Layer 3 of a small transformer language model trained on English Wikipedia (12 layers, counted from 0, width 64).
A neuron's activation on a vector x is SiLU(gate . x) times (in . x), where the dot is the dot product.
The model reads these tokens: "ou" "re" "d" " re" "s" "id" "ent" "s" " of" " W" "or" "ce" "st" "er" "," " D" "e" " D" "o" "or" "n" "s" " and" " T" "ou" "w" "s" " R" "iv" "er" " were" " g"

The vector x that enters this layer's MLP at each token. A number n stands for n times 0.033.
0 "ou": -100 -122 -45 -192 -130 -65 -101 49 128 44 49 -96 193 -79 30 -33 -172 -109 -18 50 -96 54 226 -402 -1 75 51 86 -58 -121 57 47 70 -59 -95 -172 -228 90 399 114 56 -37 -75 49 -7 38 -57 -10 312 74 -81 49 -6 264 -99 99 73 -40 -10 61 183 -76 217 149
1 "re": -87 -43 13 -37 -281 -101 -139 10 254 -52 -11 -35 -32 65 -96 -62 -98 -100 126 88 -30 -37 187 -132 -43 -28 61 120 -101 53 -60 161 17 -103 -71 15 -347 16 160 -77 -77 -162 -185 59 48 130 -88 16 122 14 7 -22 -131 162 -27 72 83 -111 -68 107 312 -109 -42 108
2 "d": -58 -117 -53 -159 -39 -94 -93 5 129 -14 -156 -152 -112 127 25 157 -119 -92 137 42 -65 -105 144 -250 -36 -160 4 -31 -50 -120 -23 210 -54 113 -79 -95 -53 -110 31 -19 -170 47 -150 45 -26 66 24 18 39 60 58 -114 85 -1 -236 -2 6 -15 -85 62 53 117 -23 117
3 " re": -138 230 120 205 -175 5 -237 -185 143 -151 103 198 186 168 66 -124 -83 172 148 77 120 185 247 126 64 -31 30 61 244 17 -107 253 -48 218 -24 -207 -268 -81 5 -99 344 -127 -98 -8 -167 65 -99 -43 16 67 41 -119 -195 117 -137 -16 232 1 -17 34 401 -104 121 -113
4 "s": -75 146 60 -11 -54 -13 -32 -115 128 -15 11 112 0 125 106 16 -9 48 145 107 -128 9 57 -9 -6 57 24 15 -58 -261 175 199 -21 144 -121 -133 -44 -91 144 -51 -11 193 -131 -25 3 -35 -104 -103 -19 -18 38 117 29 25 -146 -33 -94 52 -66 -77 260 0 -91 27
5 "id": -122 -77 -102 -110 -86 68 -71 -49 185 -133 133 -72 85 -64 -86 67 5 -86 16 71 34 -98 67 -39 -176 -300 117 -31 -91 -92 -43 303 -80 181 14 111 -55 -153 24 -60 -91 -96 6 -46 39 112 -163 90 63 33 -102 -151 -27 -20 -154 -81 23 38 -28 112 247 4 29 154
6 "ent": -91 55 3 -120 147 -109 -184 51 66 16 147 -13 23 -96 44 -119 -144 -141 -42 -7 24 -18 8 -211 -204 -85 -25 -29 163 111 -96 159 56 -28 -154 -28 181 -58 106 -4 0 14 -47 -182 65 159 -92 92 70 -27 65 24 156 -52 -218 -9 -70 -133 24 75 129 -170 0 23
7 "s": -34 -14 93 -62 47 -141 -66 81 97 25 54 111 21 92 106 -48 -28 38 249 95 -51 29 77 88 -5 -2 -32 10 -23 -175 144 187 64 61 -35 -129 71 -127 211 2 0 154 -23 16 41 0 53 -69 3 32 -40 32 10 10 -184 69 -92 -99 20 -17 51 -82 -9 46
8 " of": -101 -71 303 -112 58 -146 48 57 -1 -52 51 -40 74 -67 59 47 -66 -192 -12 156 105 -68 196 -49 -154 43 -181 46 194 -1 -96 191 -179 207 13 -125 169 -50 149 -210 39 -71 -58 2 64 -8 -58 -7 71 -40 5 67 63 -77 27 11 -50 -55 81 -60 18 62 -16 8
9 " W": 89 -120 136 81 -82 -28 -41 286 80 -73 133 171 42 181 155 53 91 129 158 -18 -73 20 -272 -81 -121 132 120 -86 281 -33 -85 324 145 189 -94 -183 150 -140 -84 69 -164 8 62 13 -107 -27 -130 31 29 32 176 44 -161 -10 55 -156 11 174 -10 98 115 99 60 63
10 "or": -32 61 35 -169 -66 179 -37 28 -63 -124 -226 -89 -12 -73 60 127 99 64 -299 -81 -59 -11 -18 -179 -41 91 74 81 79 31 -26 253 -29 -43 -57 -208 25 -76 237 59 -32 138 -153 26 16 103 -92 11 181 -159 -155 36 21 65 -163 -47 52 -88 -219 -16 -6 105 -32 -12
11 "ce": -24 -229 110 -2 -233 -149 -12 104 70 -212 -104 75 -29 100 27 -52 4 10 96 -25 -106 33 145 -93 -189 7 -10 2 -153 26 76 112 66 59 48 -234 -73 -171 281 -90 10 -6 40 117 109 163 -36 22 85 -38 -86 136 -60 -79 50 144 12 -160 12 24 -51 84 -380 96
12 "st": -1 -106 5 -6 41 -16 19 88 -80 -138 -10 89 -32 9 -28 26 76 -83 35 101 -170 55 -126 -132 -15 -109 -227 -26 -2 -107 41 97 -250 -50 -55 -96 98 -176 32 -209 -219 -37 77 -21 96 -1 -161 -42 -21 -91 -4 -146 -10 -78 -340 -117 240 -45 34 38 79 -23 -119 -10
13 "er": -149 -87 -6 51 -123 28 23 -53 65 31 -19 155 20 98 20 10 56 26 59 210 -2 -117 -19 -61 -124 121 -27 -10 -43 3 50 224 -33 25 -66 -75 87 -92 86 -37 -139 49 -52 29 129 67 -115 39 37 -31 -53 -95 -38 -203 -191 79 113 -280 -35 86 -25 -230 -87 25
14 ",": -194 -43 -48 -34 13 -150 -20 7 4 -59 -37 6 -63 138 104 39 -24 80 143 79 122 -128 -19 54 -47 186 -54 106 -184 -66 -161 358 -39 47 221 -190 105 -130 82 -35 119 -64 4 -35 -43 -14 -26 55 -87 -88 125 76 166 -100 36 100 -144 22 -123 -4 126 72 -161 97
15 " D": -144 -50 30 122 76 63 60 131 -108 7 4 -1 -50 253 2 85 108 104 -21 -8 -245 -116 -148 -53 -245 151 248 -150 110 -36 15 444 3 222 -64 -84 100 -162 -67 -53 -137 -49 -93 77 85 -115 -117 72 56 56 15 28 19 51 -102 -121 -60 15 -42 104 147 166 12 36
16 "e": 25 -3 225 -31 -98 93 -29 143 -19 -274 -41 128 -164 -63 10 28 -80 47 58 86 18 -174 33 -76 -36 23 154 30 209 -134 -100 163 31 -69 137 -88 21 31 107 -51 226 -32 88 110 -64 51 -108 69 -64 38 -159 -143 -258 -61 39 -80 69 -37 86 -160 89 134 -83 69
17 " D": -133 -49 23 109 43 60 54 99 -106 21 17 -11 -57 290 8 117 91 98 -16 -10 -261 -125 -155 -54 -228 143 231 -126 91 -26 6 432 -10 227 -60 -91 82 -158 -66 -50 -141 -48 -81 81 97 -86 -112 67 33 41 -11 24 54 49 -100 -101 -64 -39 -58 103 178 153 34 83
18 "o": 108 15 158 -48 -31 45 -67 175 -41 -104 19 9 -87 -109 -107 74 -51 93 71 99 39 -167 66 -277 -172 -163 86 -123 111 -50 -69 201 232 -22 -32 -138 81 121 90 -53 96 138 177 113 -171 212 -210 140 3 -7 -143 -104 -121 60 14 66 128 147 -42 -165 102 -54 20 133
19 "or": -9 -34 -20 -115 -84 -88 -23 -67 -56 -106 -240 -112 -42 -43 39 129 68 -218 -182 -70 -57 27 19 -217 -56 -3 65 78 68 63 -9 241 47 -105 -2 -276 -132 -156 209 78 60 98 -212 -13 33 126 -74 3 63 -80 -103 55 -29 19 -242 -24 55 -162 -102 147 8 -6 58 25
20 "n": -35 -11 86 93 57 -27 -210 136 36 -50 -126 98 -161 -63 -11 34 -83 -173 87 -3 -13 -20 47 -90 -164 28 -13 161 -10 17 -63 222 125 55 11 -145 -7 -136 -53 -91 -33 29 39 -134 104 45 -170 -23 21 25 48 -135 -103 65 -127 -4 -130 -112 -48 112 69 69 -101 80
21 "s": -77 27 133 0 49 -140 -43 100 41 -64 -66 74 -121 147 86 -4 -53 17 135 85 -94 17 36 -13 -60 34 -29 53 -75 -185 202 176 77 7 -73 -268 -3 -83 44 5 -28 142 0 -12 27 -21 -100 -88 -63 14 -69 -16 -2 7 -131 22 -130 30 -5 -44 27 -92 4 42
22 " and": -65 -186 -30 17 27 -187 -1 73 38 -30 -145 -78 36 398 -53 15 -224 -150 67 52 163 56 162 -128 138 57 -64 15 71 -14 -243 122 -137 -108 -1 -59 110 -176 85 -13 22 -7 -79 -23 -105 -64 -110 -5 -68 -50 156 -93 -79 -36 27 -63 18 -170 11 -55 44 74 -122 85
23 " T": 123 108 151 62 80 -9 -76 219 -143 24 186 10 -72 115 -4 38 176 271 35 -23 -21 -32 -180 -183 -244 44 -45 -208 309 50 69 302 -40 170 -108 -87 49 -74 5 -179 -90 -75 40 -156 -50 -198 -214 95 -22 82 23 29 33 19 -18 -7 -1 161 -96 13 151 62 -84 -56
24 "ou": 94 1 65 -41 -116 213 -112 96 22 -6 71 -17 318 -20 -106 -79 -28 39 -45 -5 -147 65 95 -307 107 131 32 -37 69 -228 162 150 183 1 -45 -157 112 17 371 116 165 51 -21 141 -30 7 -131 110 132 103 -198 -81 -16 133 -40 67 45 -100 -110 17 111 104 215 43
25 "w": 209 -227 -35 26 -207 -148 -95 56 130 -124 3 178 -13 21 85 47 -19 -88 154 -30 -34 34 78 -155 -154 -136 -46 83 -43 -100 -58 308 -1 29 39 -42 -164 6 28 137 -53 5 50 -69 -126 95 26 36 69 32 -81 29 -43 -123 1 50 -53 43 -110 46 147 82 61 81
26 "s": -23 109 66 -116 -43 -107 6 46 76 -24 -44 50 17 108 112 -41 14 142 80 37 -146 13 13 55 67 15 -89 23 -20 -139 134 179 -64 -42 -95 -172 -68 -229 160 -53 -85 178 -30 16 104 -11 17 -173 68 26 -137 27 62 -15 -78 74 -155 53 -97 -1 116 10 13 67
27 " R": -21 3 12 129 44 -9 -112 219 -169 34 197 -61 17 177 -52 155 62 46 100 -94 -89 -234 -88 1 -248 -2 251 -15 218 70 29 476 -10 228 -118 -78 20 -136 -222 -128 112 -1 -82 107 2 67 -228 58 57 -38 155 -160 -50 107 73 105 23 72 -46 -85 259 118 -104 -5
28 "iv": -61 54 77 -5 14 124 19 48 155 -52 80 -9 -14 -24 -60 122 83 -105 56 -8 -188 198 37 -13 -167 -45 37 68 210 -141 115 88 -36 22 -109 -200 -5 -135 -29 139 -83 35 48 43 28 283 -351 25 -85 -5 -109 258 -194 -39 -191 -164 -105 117 -87 150 356 -28 144 50
29 "er": -265 -21 58 -19 1 -28 41 -12 88 -126 -93 144 -166 67 -14 -33 -46 -135 33 29 -40 -122 64 -86 -129 80 30 -83 41 129 -35 94 -51 -112 -66 -109 -61 -120 100 -15 -38 22 -81 -22 26 31 -101 -36 169 -142 79 -62 -44 -133 -159 -15 112 -39 30 100 96 -195 -106 2
30 " were": -181 136 -112 113 -150 -142 -145 -173 -145 -163 130 77 259 160 165 -34 -205 -36 -40 117 157 -129 -62 234 -67 -212 -35 -151 152 -17 -297 208 -97 144 86 -237 14 -62 75 -3 -20 -90 -82 -142 -105 80 -165 -19 -143 72 -116 -166 -14 -61 -111 75 -193 -120 165 25 139 31 -209 188
31 " g": -163 -347 -120 242 -1 -104 -165 -225 -49 205 348 149 -21 154 41 17 -109 409 33 235 107 179 -245 -165 2 26 120 -253 37 92 86 441 -159 53 -105 -172 219 -133 -63 -142 75 -95 -35 -63 -136 40 -89 167 225 154 29 35 18 -12 -220 -40 -195 -7 -49 -170 107 71 -172 170

Each question shows the input weights of one neuron of the MLP. A number n stands for n times 0.0031.

n169 gate: 23 65 -38 59 6 -156 113 -92 127 -82 80 28 -319 -45 -6 94 48 -81 -50 -87 -104 -69 66 -47 98 49 102 -22 21 19 -11 -4 -19 -106 42 -9 43 -32 -135 -36 -54 20 -117 -121 78 85 136 50 -77 13 138 156 111 -73 18 156 148 94 171 23 29 38 56 84
n169 in: -121 95 110 29 -117 129 -88 -78 16 -43 111 -21 -145 -59 -78 -156 113 -113 0 -24 -62 8 75 -5 -10 -45 150 164 28 -116 42 -103 17 29 -80 -50 -158 58 -10 113 6 71 -104 -97 -204 99 0 49 -28 -71 -37 -77 -109 89 62 -177 -183 -102 32 -37 11 125 68 11
On which token does it fire most, and how strongly? 19 "or", at about 23

n142 gate: 15 -20 -81 93 222 -160 35 -188 -59 -28 112 -11 -16 -68 34 -4 -6 -36 15 12 9 19 -146 -4 4 -12 -18 82 24 -46 77 25 85 -16 -77 162 2 266 -57 -10 -124 -73 89 -103 -64 -76 53 12 -12 31 234 117 -79 -8 9 -132 163 60 -26 194 52 144 -133 -81
n142 in: -106 -115 14 108 76 -19 -64 125 -62 19 -3 14 44 -216 51 -12 143 98 -21 -70 54 -5 -159 -15 -27 59 -37 40 -195 -38 7 3 59 189 -84 3 -50 149 -114 1 -190 -75 18 -98 -44 -47 -64 124 74 109 127 224 116 -124 -14 40 100 144 -191 31 -29 221 -50 5
On which token does it fire most, and how strongly? 23 " T", at about 160

n125 gate: -131 89 25 -1 164 -139 -31 19 -23 -154 92 -69 4 -17 41 81 21 -78 52 -93 127 87 -91 113 -58 -40 -96 -65 -264 -140 38 -122 14 -73 159 11 -64 148 70 90 -7 -57 21 88 -51 -160 160 -153 31 -242 58 17 -26 66 -9 128 43 41 176 100 53 -116 42 77
n125 in: -152 119 -6 15 101 -93 -16 -95 -21 -194 77 -4 -138 38 -66 182 139 -30 49 -78 72 190 -65 -75 -47 -24 -188 -71 -110 -143 9 -58 -52 -106 -21 -21 -96 212 56 254 7 -10 78 179 -140 -88 139 -99 56 -13 51 -109 96 164 52 -26 162 128 107 -20 5 -106 -24 149
It fires most on token 0 "ou"

n152 gate: 88 -27 -58 -1 192 -79 57 68 28 103 -123 -155 29 -60 47 -107 -75 -26 -132 -32 -57 -78 -21 32 17 145 155 -89 15 41 -180 -42 38 -196 15 8 -18 -23 7 -139 198 -35 -141 7 -20 -105 38 -108 -22 51 33 32 -10 -102 -20 143 196 242 67 184 -55 31 31 -34
n152 in: 0 7 -82 80 100 63 39 174 -22 53 42 -67 -10 -56 41 -159 21 17 -182 6 5 -102 78 9 19 156 135 280 206 114 -131 151 -187 -106 20 51 -40 90 53 -28 128 192 -67 -103 -100 -54 -53 147 -8 10 -102 16 70 -86 -144 -28 230 55 -69 199 -15 -46 -79 158
It fires most on token 19 "or"

n6 gate: 163 -66 -56 158 162 53 98 -121 -33 65 146 108 292 -120 -5 -98 110 86 28 122 104 -50 18 -23 28 -107 -136 -44 51 -57 -3 -26 37 46 17 104 97 -44 -63 -1 16 58 -58 -6 146 -53 38 226 -180 53 -28 14 71 -45 52 161 -125 -104 -4 48 -68 -110 126 -54
n6 in: 157 216 -49 -49 -60 -5 76 -134 -74 232 97 -112 -74 -164 -30 -164 -34 -84 -181 -18 207 -142 23 6 -109 67 -54 -15 90 -81 153 24 53 69 -13 28 -79 -120 -105 101 -120 133 -90 -7 24 22 33 97 7 82 2 -57 78 -40 -73 -68 -179 -29 43 49 30 61 60 50
It fires most on token 6 "ent"

n8 gate: 30 18 45 -82 51 -26 26 135 233 133 -51 -118 -66 -14 -122 73 -74 -207 -49 -88 95 17 95 27 29 -70 -31 -17 127 105 64 0 39 15 19 -16 32 50 -63 18 115 -156 -100 -57 66 62 173 45 47 26 -13 -232 86 70 83 50 68 132 119 30 33 -25 -90 -29
n8 in: -156 -52 -86 72 61 -14 59 -183 130 -141 68 5 25 2 50 196 -112 -88 -79 -111 0 0 123 97 -58 -64 24 71 -16 57 -139 3 -76 -23 -121 14 67 45 -51 -177 80 133 -31 -58 55 -7 29 29 -134 -17 -29 13 -123 117 11 39 40 -72 69 -20 -45 -15 2 -64
It fires most on token 8 " of"

n83 gate: -11 215 -184 32 19 -54 230 -74 64 -148 -7 13 -53 -57 53 27 -132 -121 -135 -66 -147 28 33 11 -27 175 30 8 156 192 -131 27 78 -66 35 188 -156 -31 -128 54 96 52 -42 -36 -96 -5 50 62 -188 33 17 -23 95 -45 -48 46 88 70 111 -78 14 127 -33 -116
n83 in: -127 -76 -30 -41 43 52 104 59 42 104 -19 64 -25 30 -134 -36 -120 -123 229 8 23 146 47 13 -144 126 -162 -140 4 116 47 -18 -164 177 148 66 -102 9 165 -170 -1 23 -6 15 -49 -52 89 247 -63 98 -10 -71 129 28 -21 -37 98 -155 51 216 -68 -19 13 138
It fires most on token 29 "er"

n71 gate: -74 22 -33 74 220 -145 98 -62 144 -76 -108 48 63 -73 33 -74 39 -39 -64 -105 -44 -52 183 4 -34 36 163 -33 -101 11 19 -22 56 41 130 86 159 -138 -73 -37 14 -109 -121 -88 40 -65 -38 -65 59 -35 -84 23 97 -2 166 -86 26 39 -61 15 -35 167 -86 -105
n71 in: -64 35 -70 134 215 81 -62 -14 73 90 -84 1 49 53 -45 -18 41 -59 -98 94 141 -1 7 -112 -160 21 194 -4 -7 206 -11 4 -53 -6 90 49 91 -9 -84 45 18 -89 -51 -81 37 -15 -70 197 0 -56 36 90 -103 -21 129 93 -37 -99 7 75 -79 28 -77 12
It fires most on token 15 " D"

n155 gate: 15 110 -31 -97 171 -46 20 -85 -30 82 -57 -9 -109 22 106 86 -122 27 -25 -15 55 -102 -4 142 277 -74 29 -76 -33 30 52 -41 66 -239 106 103 -47 134 -110 56 -42 131 -101 -148 -24 -92 108 -125 -17 -105 -11 80 75 42 224 -159 -46 54 118 -34 0 -58 2 -125
n155 in: -31 271 -7 -55 -153 -155 -14 -146 -17 121 90 157 41 29 156 -62 -34 57 31 57 -87 9 52 0 111 -120 298 -67 -105 -2 64 94 32 -208 -61 14 -96 157 88 48 11 123 -124 -90 59 -88 19 -46 -89 -52 26 102 -44 -117 -41 -197 37 -14 15 127 26 42 -63 -47
It fires most on token 22 " and"

n186 gate: 79 27 -186 125 8 141 100 8 121 5 -53 108 74 -170 -17 33 -91 51 -13 -197 56 6 -84 100 -67 -103 -125 -129 63 -54 -70 -160 38 -76 72 42 -54 -44 -72 -134 -40 81 6 59 28 -125 39 -403 94 -47 149 32 218 -26 -15 -67 106 130 59 59 -140 88 80 -116
n186 in: -54 -49 -197 -17 -95 189 168 -31 -90 -34 -107 -24 -76 -31 99 -34 156 88 68 -6 -98 64 23 13 130 31 -43 -198 109 -27 8 46 -61 -174 -54 -65 -62 49 -31 71 -49 113 -13 12 -71 -178 -5 37 -28 -47 -41 -471 21 8 102 -199 20 -90 -203 -232 -118 -104 -109 116
On which token does it fire most, and how strongly? 12 "st", at about 27

n104 gate: -46 95 -38 49 -4 -87 13 93 54 -125 41 -108 14 67 100 -98 -85 -32 43 70 20 -47 -58 74 110 24 62 -168 107 88 83 -14 67 -126 105 154 45 102 -30 -19 -56 40 21 155 0 38 144 -2 -30 33 -1 40 168 14 141 93 -43 -240 155 180 -53 -221 -9 48
n104 in: -17 -54 -40 -58 2 -156 103 -241 102 59 -46 78 10 -15 -19 -61 43 109 15 26 195 252 75 54 7 -153 117 103 16 -253 89 -46 -28 33 -30 -30 118 -34 111 -121 -51 69 -1 56 39 -59 -19 -64 -33 -99 140 -43 -20 -25 38 -87 211 238 22 -99 -57 79 69 -2
It fires most on token 7 "s"

n5 gate: -26 16 -91 41 154 -45 -89 74 -42 42 -85 126 8 24 47 -38 35 -273 -12 -53 11 -38 -62 37 113 -1 23 -139 -112 4 -12 -10 22 36 -16 144 9 6 -160 4 -12 -19 -17 25 228 15 115 -135 -145 100 234 -5 110 21 -31 31 51 -147 29 52 -119 -75 -13 -165
n5 in: 79 170 94 57 -75 53 -18 50 35 147 -164 63 167 25 -86 -50 112 124 -70 -59 -55 -13 6 -82 -68 -130 73 81 133 -53 -69 -24 -88 120 -103 -138 32 11 -113 207 50 -101 -143 60 -66 -71 -125 72 230 -9 -98 -24 126 56 42 -52 152 27 19 -196 57 -16 -49 229
It fires most on token 7 "s"

n158 gate: -40 -152 15 -49 192 -15 150 277 -19 -19 2 -89 -37 -11 25 -60 85 106 -68 5 -21 68 49 66 35 -6 141 -33 -23 250 144 -14 114 -75 139 89 97 -100 -136 138 -118 139 -9 -140 -13 -115 84 91 18 -39 31 -42 -56 -82 -23 25 -20 12 74 -57 -70 31 -7 -117
n158 in: 115 -79 105 -84 113 68 13 168 66 -121 44 -167 104 -54 -20 56 85 204 -34 -126 -12 19 -118 67 42 -11 -89 -111 70 93 46 60 -120 -128 -114 130 158 38 -7 58 -22 -87 -43 20 -69 -74 74 153 20 -103 150 -136 -130 -58 91 74 96 18 -1 -82 -8 203 -172 -18
Its three highest activations, in order, are on tokens 9 " W", 23 " T", 15 " D"

n16 gate: -15 23 19 -177 78 127 62 -97 56 26 6 -74 47 -5 152 -38 103 54 -49 -41 -140 -168 -145 163 79 0 -40 -67 -57 46 122 -112 -27 -145 8 15 65 164 -91 -100 -119 -118 -126 138 -53 -163 19 69 93 -163 -103 25 -129 -54 9 -63 135 93 -38 150 25 95 -32 -119
n16 in: -154 65 68 -79 -83 -6 1 -55 -59 -34 -9 73 -183 10 -131 75 4 -26 54 -49 -15 -56 23 -23 44 -67 65 13 -208 10 -92 -67 100 -17 -5 -23 -94 49 -8 -178 22 163 -39 -72 119 34 1 -22 191 -159 -53 -16 18 -81 -18 -25 -31 -269 11 236 33 69 23 -196
On which two tokens does it fire most, strongest first? 10 "or", 12 "st"

n95 gate: -11 -82 -18 -95 -14 33 -7 181 -96 -65 -6 139 -61 -48 -1 -14 -126 -62 -196 13 6 25 -38 36 -45 -14 89 -7 6 73 -63 -299 42 67 70 120 -93 -51 -10 30 -67 42 151 117 -84 -84 39 -68 168 73 -135 34 83 -46 -37 -10 165 -136 -101 99 -149 30 219 159
n95 in: 336 70 -20 -66 -76 -102 109 -107 -48 173 110 4 26 -21 -132 -120 -4 -144 233 84 69 -38 138 -18 -24 -72 -24 -76 42 -206 10 125 206 143 -3 7 -155 54 -72 -97 86 -209 -63 22 -121 16 0 -50 -34 -15 -74 83 -59 -123 84 -42 267 13 19 125 46 49 85 36
It fires most on token 0 "ou"

n101 gate: -84 -38 -2 153 -27 25 107 188 -41 151 5 -33 -35 -54 -26 140 -81 -18 63 -85 30 -106 -115 -68 25 26 -122 246 33 188 55 -19 -170 54 -18 90 49 19 -213 -186 -189 -158 125 100 67 -156 -1 -65 47 3 -34 -25 -10 -5 46 -28 -75 56 -42 20 43 44 -14 -164
n101 in: -23 -88 27 -26 -83 15 -155 -79 28 19 -22 147 -35 59 -240 116 151 -106 -166 111 -31 12 150 60 -62 -55 -12 137 137 -91 4 -30 19 -65 52 -70 -71 -139 26 39 4 -83 101 -2 160 150 43 -167 -213 -16 -140 29 165 -51 24 129 73 52 41 -147 71 105 -29 -82
It fires most on token 12 "st"

n91 gate: 16 215 24 -34 -104 -39 -29 -4 -128 84 -96 141 14 245 -155 -78 -21 75 41 1 -22 89 -17 220 105 -23 13 21 77 62 -88 -88 -55 -35 -126 -59 146 11 -93 -26 -182 -21 176 68 25 6 60 173 30 -33 129 -193 -49 -10 -49 24 14 -9 -36 -6 -24 -106 43 186
n91 in: 38 -22 144 -125 52 53 28 -99 71 7 28 193 -59 -104 71 -166 79 48 56 -31 10 -106 85 -72 24 -55 -16 1 -146 -12 12 52 40 10 35 42 -226 -15 52 96 227 -5 -156 75 -124 -69 32 38 31 -61 -140 147 -112 192 56 -48 -98 83 -35 119 -100 16 63 -32
It fires most on token 3 " re"

n162 gate: 2 -6 -108 -84 15 -182 -74 108 -130 125 -21 3 72 18 120 -98 -110 -123 -41 120 -95 61 12 27 74 13 -103 148 -196 -160 62 -102 56 -96 -50 8 -46 9 -136 -129 -172 72 212 38 213 59 34 -81 84 -79 -98 -3 177 15 -98 87 25 -110 38 33 -90 14 171 100
n162 in: -95 -82 102 39 205 44 -101 193 -44 -41 42 45 -23 25 90 251 2 111 74 -146 179 -62 62 -41 -50 32 141 100 138 101 -123 -24 -156 -25 -72 80 7 -28 -9 106 151 34 30 53 -85 -141 52 -13 85 -32 150 -23 -135 -30 -64 75 -15 39 -58 -117 -59 -1 54 189
On which token does it fire most, and how strongly? 20 "n", at about 23

n105 gate: 59 55 -190 -16 -173 143 13 -6 -34 -26 96 89 124 -145 194 -151 36 179 34 -63 54 -123 -43 76 134 9 0 15 41 3 5 -67 37 -17 -92 110 -54 52 -85 -57 114 197 3 -107 -43 -102 23 28 -83 75 165 -7 142 81 -57 -97 67 -15 -55 -177 -28 53 -25 4
n105 in: 59 -72 23 93 127 -28 -108 104 50 -77 -100 43 -59 102 -86 143 54 39 162 -21 193 -19 -80 -21 -32 6 181 -63 32 -35 127 54 3 119 -69 3 144 -79 -213 -19 -9 -14 -31 37 207 23 28 -72 92 -55 33 -13 94 105 85 -12 31 -115 -131 -11 192 -83 68 -32
Its three highest activations, in order, are on tokens 3 " re", 31 " g", 4 "s"

n129 gate: -37 6 -24 17 -16 -22 -22 -66 20 -136 57 88 106 -30 -86 226 -148 172 -106 128 -84 66 -104 99 10 26 -65 32 -74 59 19 -80 -37 108 -81 149 12 16 -126 75 -125 114 100 -22 117 -69 57 84 -138 -35 -127 -7 -53 65 51 -194 -86 43 -21 -228 -60 -177 -14 83
n129 in: -123 -13 119 52 -80 25 -38 -31 159 -100 56 -111 186 8 189 112 171 143 -26 66 85 77 -64 136 41 -20 84 122 65 162 79 85 -100 93 -62 115 70 25 -55 45 -123 -30 43 2 -52 25 -9 142 -174 -28 68 28 155 -55 16 -91 -44 9 -87 17 -52 -220 94 66
It fires most on token 31 " g"

n106 gate: 165 93 -53 92 -31 98 -56 188 -146 18 30 86 160 9 -132 -56 -108 -152 32 -83 120 52 74 195 -4 -6 -20 48 -90 -65 147 -72 -29 79 82 20 51 -94 48 73 124 -77 -17 -21 163 66 124 32 -249 -137 116 9 -37 62 214 -64 88 -120 130 -53 34 66 60 -113
n106 in: 201 45 -90 122 -98 -19 44 37 -75 61 81 181 -34 55 73 -140 -30 -64 -10 66 24 20 42 -32 -25 24 7 186 24 -103 -28 126 91 6 1 103 248 -35 -104 -88 8 -81 -106 -113 -111 -69 30 -48 -83 4 27 -99 -195 -166 -7 -50 43 -1 -64 54 -112 79 -41 239
Its three highest activations, in order, are on tokens 22 " and", 3 " re", 27 " R"

n84 gate: 5 -39 -123 116 -182 -46 14 -136 -1 120 35 97 55 -80 -123 -100 32 39 -21 16 100 -173 130 62 -7 -5 47 -41 -205 23 32 40 19 -47 99 247 -15 53 -81 39 -243 -5 6 -81 -65 86 48 -217 -12 173 141 -13 -158 18 -51 -56 14 -138 -64 -39 -26 -91 -36 -50
n84 in: -16 16 96 -20 -49 54 23 -35 -100 57 12 -45 -16 -267 -3 -43 -190 -40 -31 -32 -244 117 -10 37 30 -10 -71 32 -141 79 88 -48 -134 21 -133 -91 -164 -31 90 14 -98 97 -40 -82 92 -111 -71 -49 284 66 197 -41 94 127 -37 -105 -74 60 72 32 41 -28 136 125
It fires most on token 1 "re"

n138 gate: 82 66 16 1 74 13 38 163 19 -139 -28 -111 23 -71 69 -57 -235 68 -98 36 -50 -11 -74 -11 36 -46 -13 35 -111 18 56 -106 22 188 53 49 205 102 19 149 10 -120 11 54 58 -11 65 -251 54 -19 64 -56 38 -127 19 147 63 99 203 -72 -111 222 -92 -160
n138 in: -87 122 47 27 -185 -191 57 284 69 60 38 40 -84 41 145 153 -74 8 165 99 40 133 35 -109 -115 -47 40 42 89 71 48 8 171 69 186 80 -17 -63 38 65 -104 97 137 -105 41 55 15 159 49 91 -34 221 -67 -5 -38 51 34 -150 17 -116 32 83 -29 -14
Its three highest activations, in order, are on tokens 8 " of", 11 "ce", 16 "e"

n56 gate: 31 -137 -40 110 249 -20 10 16 194 91 39 19 45 -171 -8 -116 6 -18 -127 -42 -23 -54 -118 60 62 -90 1 -44 48 15 -19 -96 28 -85 268 1 -48 -155 -37 114 128 -40 1 19 -94 -16 177 -198 175 -171 203 -76 38 167 109 53 96 -3 -38 -7 72 -15 19 -127
n56 in: -11 107 40 -51 -51 186 24 -161 28 9 -18 243 -47 -107 9 -85 236 45 -79 47 -211 -92 -73 64 94 -117 -17 55 107 169 -144 -28 -208 -196 -324 19 -22 -75 -86 56 -82 -59 17 -28 16 21 65 51 64 -44 14 -39 118 -99 157 -42 -155 -13 49 104 62 -146 27 -109
It fires most on token 0 "ou"

n55 gate: -107 52 -25 -24 79 -50 53 -119 -8 -9 -69 -35 -60 -159 -111 98 37 -239 -131 108 -64 -86 -160 -97 -7 -77 47 54 48 -33 58 -147 -27 132 -20 36 82 -53 -17 -128 100 117 -5 -18 173 -145 97 -119 -9 88 170 -2 -31 -55 59 -25 68 -139 41 96 -145 -120 -35 -12
n55 in: 25 243 121 54 -87 -63 4 -71 -34 44 16 61 -153 -2 -82 87 149 -157 69 7 -116 -60 50 25 29 76 -11 -107 -159 80 86 117 -54 -213 43 161 -57 17 62 -118 -46 -107 129 -167 -75 127 82 56 118 -97 128 136 -89 129 0 -153 152 97 -143 47 4 30 -73 -34
It fires most on token 29 "er"

n74 gate: -209 123 -104 27 48 -114 54 109 97 91 -181 -34 12 21 -5 -77 -50 -138 38 -79 -149 37 45 46 202 -88 -127 -23 67 -22 41 -65 -48 -220 -32 56 -75 -39 -24 88 60 -53 168 7 116 126 80 54 9 -149 -201 46 51 -21 58 124 85 -1 84 126 -103 124 174 85
n74 in: 28 -171 -60 -41 -16 10 -58 62 57 81 -142 -62 49 -106 46 11 -59 32 -52 -32 -53 -153 45 38 175 -47 -148 119 45 137 123 70 19 -17 -221 68 -10 -65 34 -95 -14 57 -55 -34 62 24 91 -197 83 -80 -218 211 156 -47 -66 40 33 90 -16 2 -18 130 23 189
Its three highest activations, in order, are on tokens 26 "s", 0 "ou", 19 "or"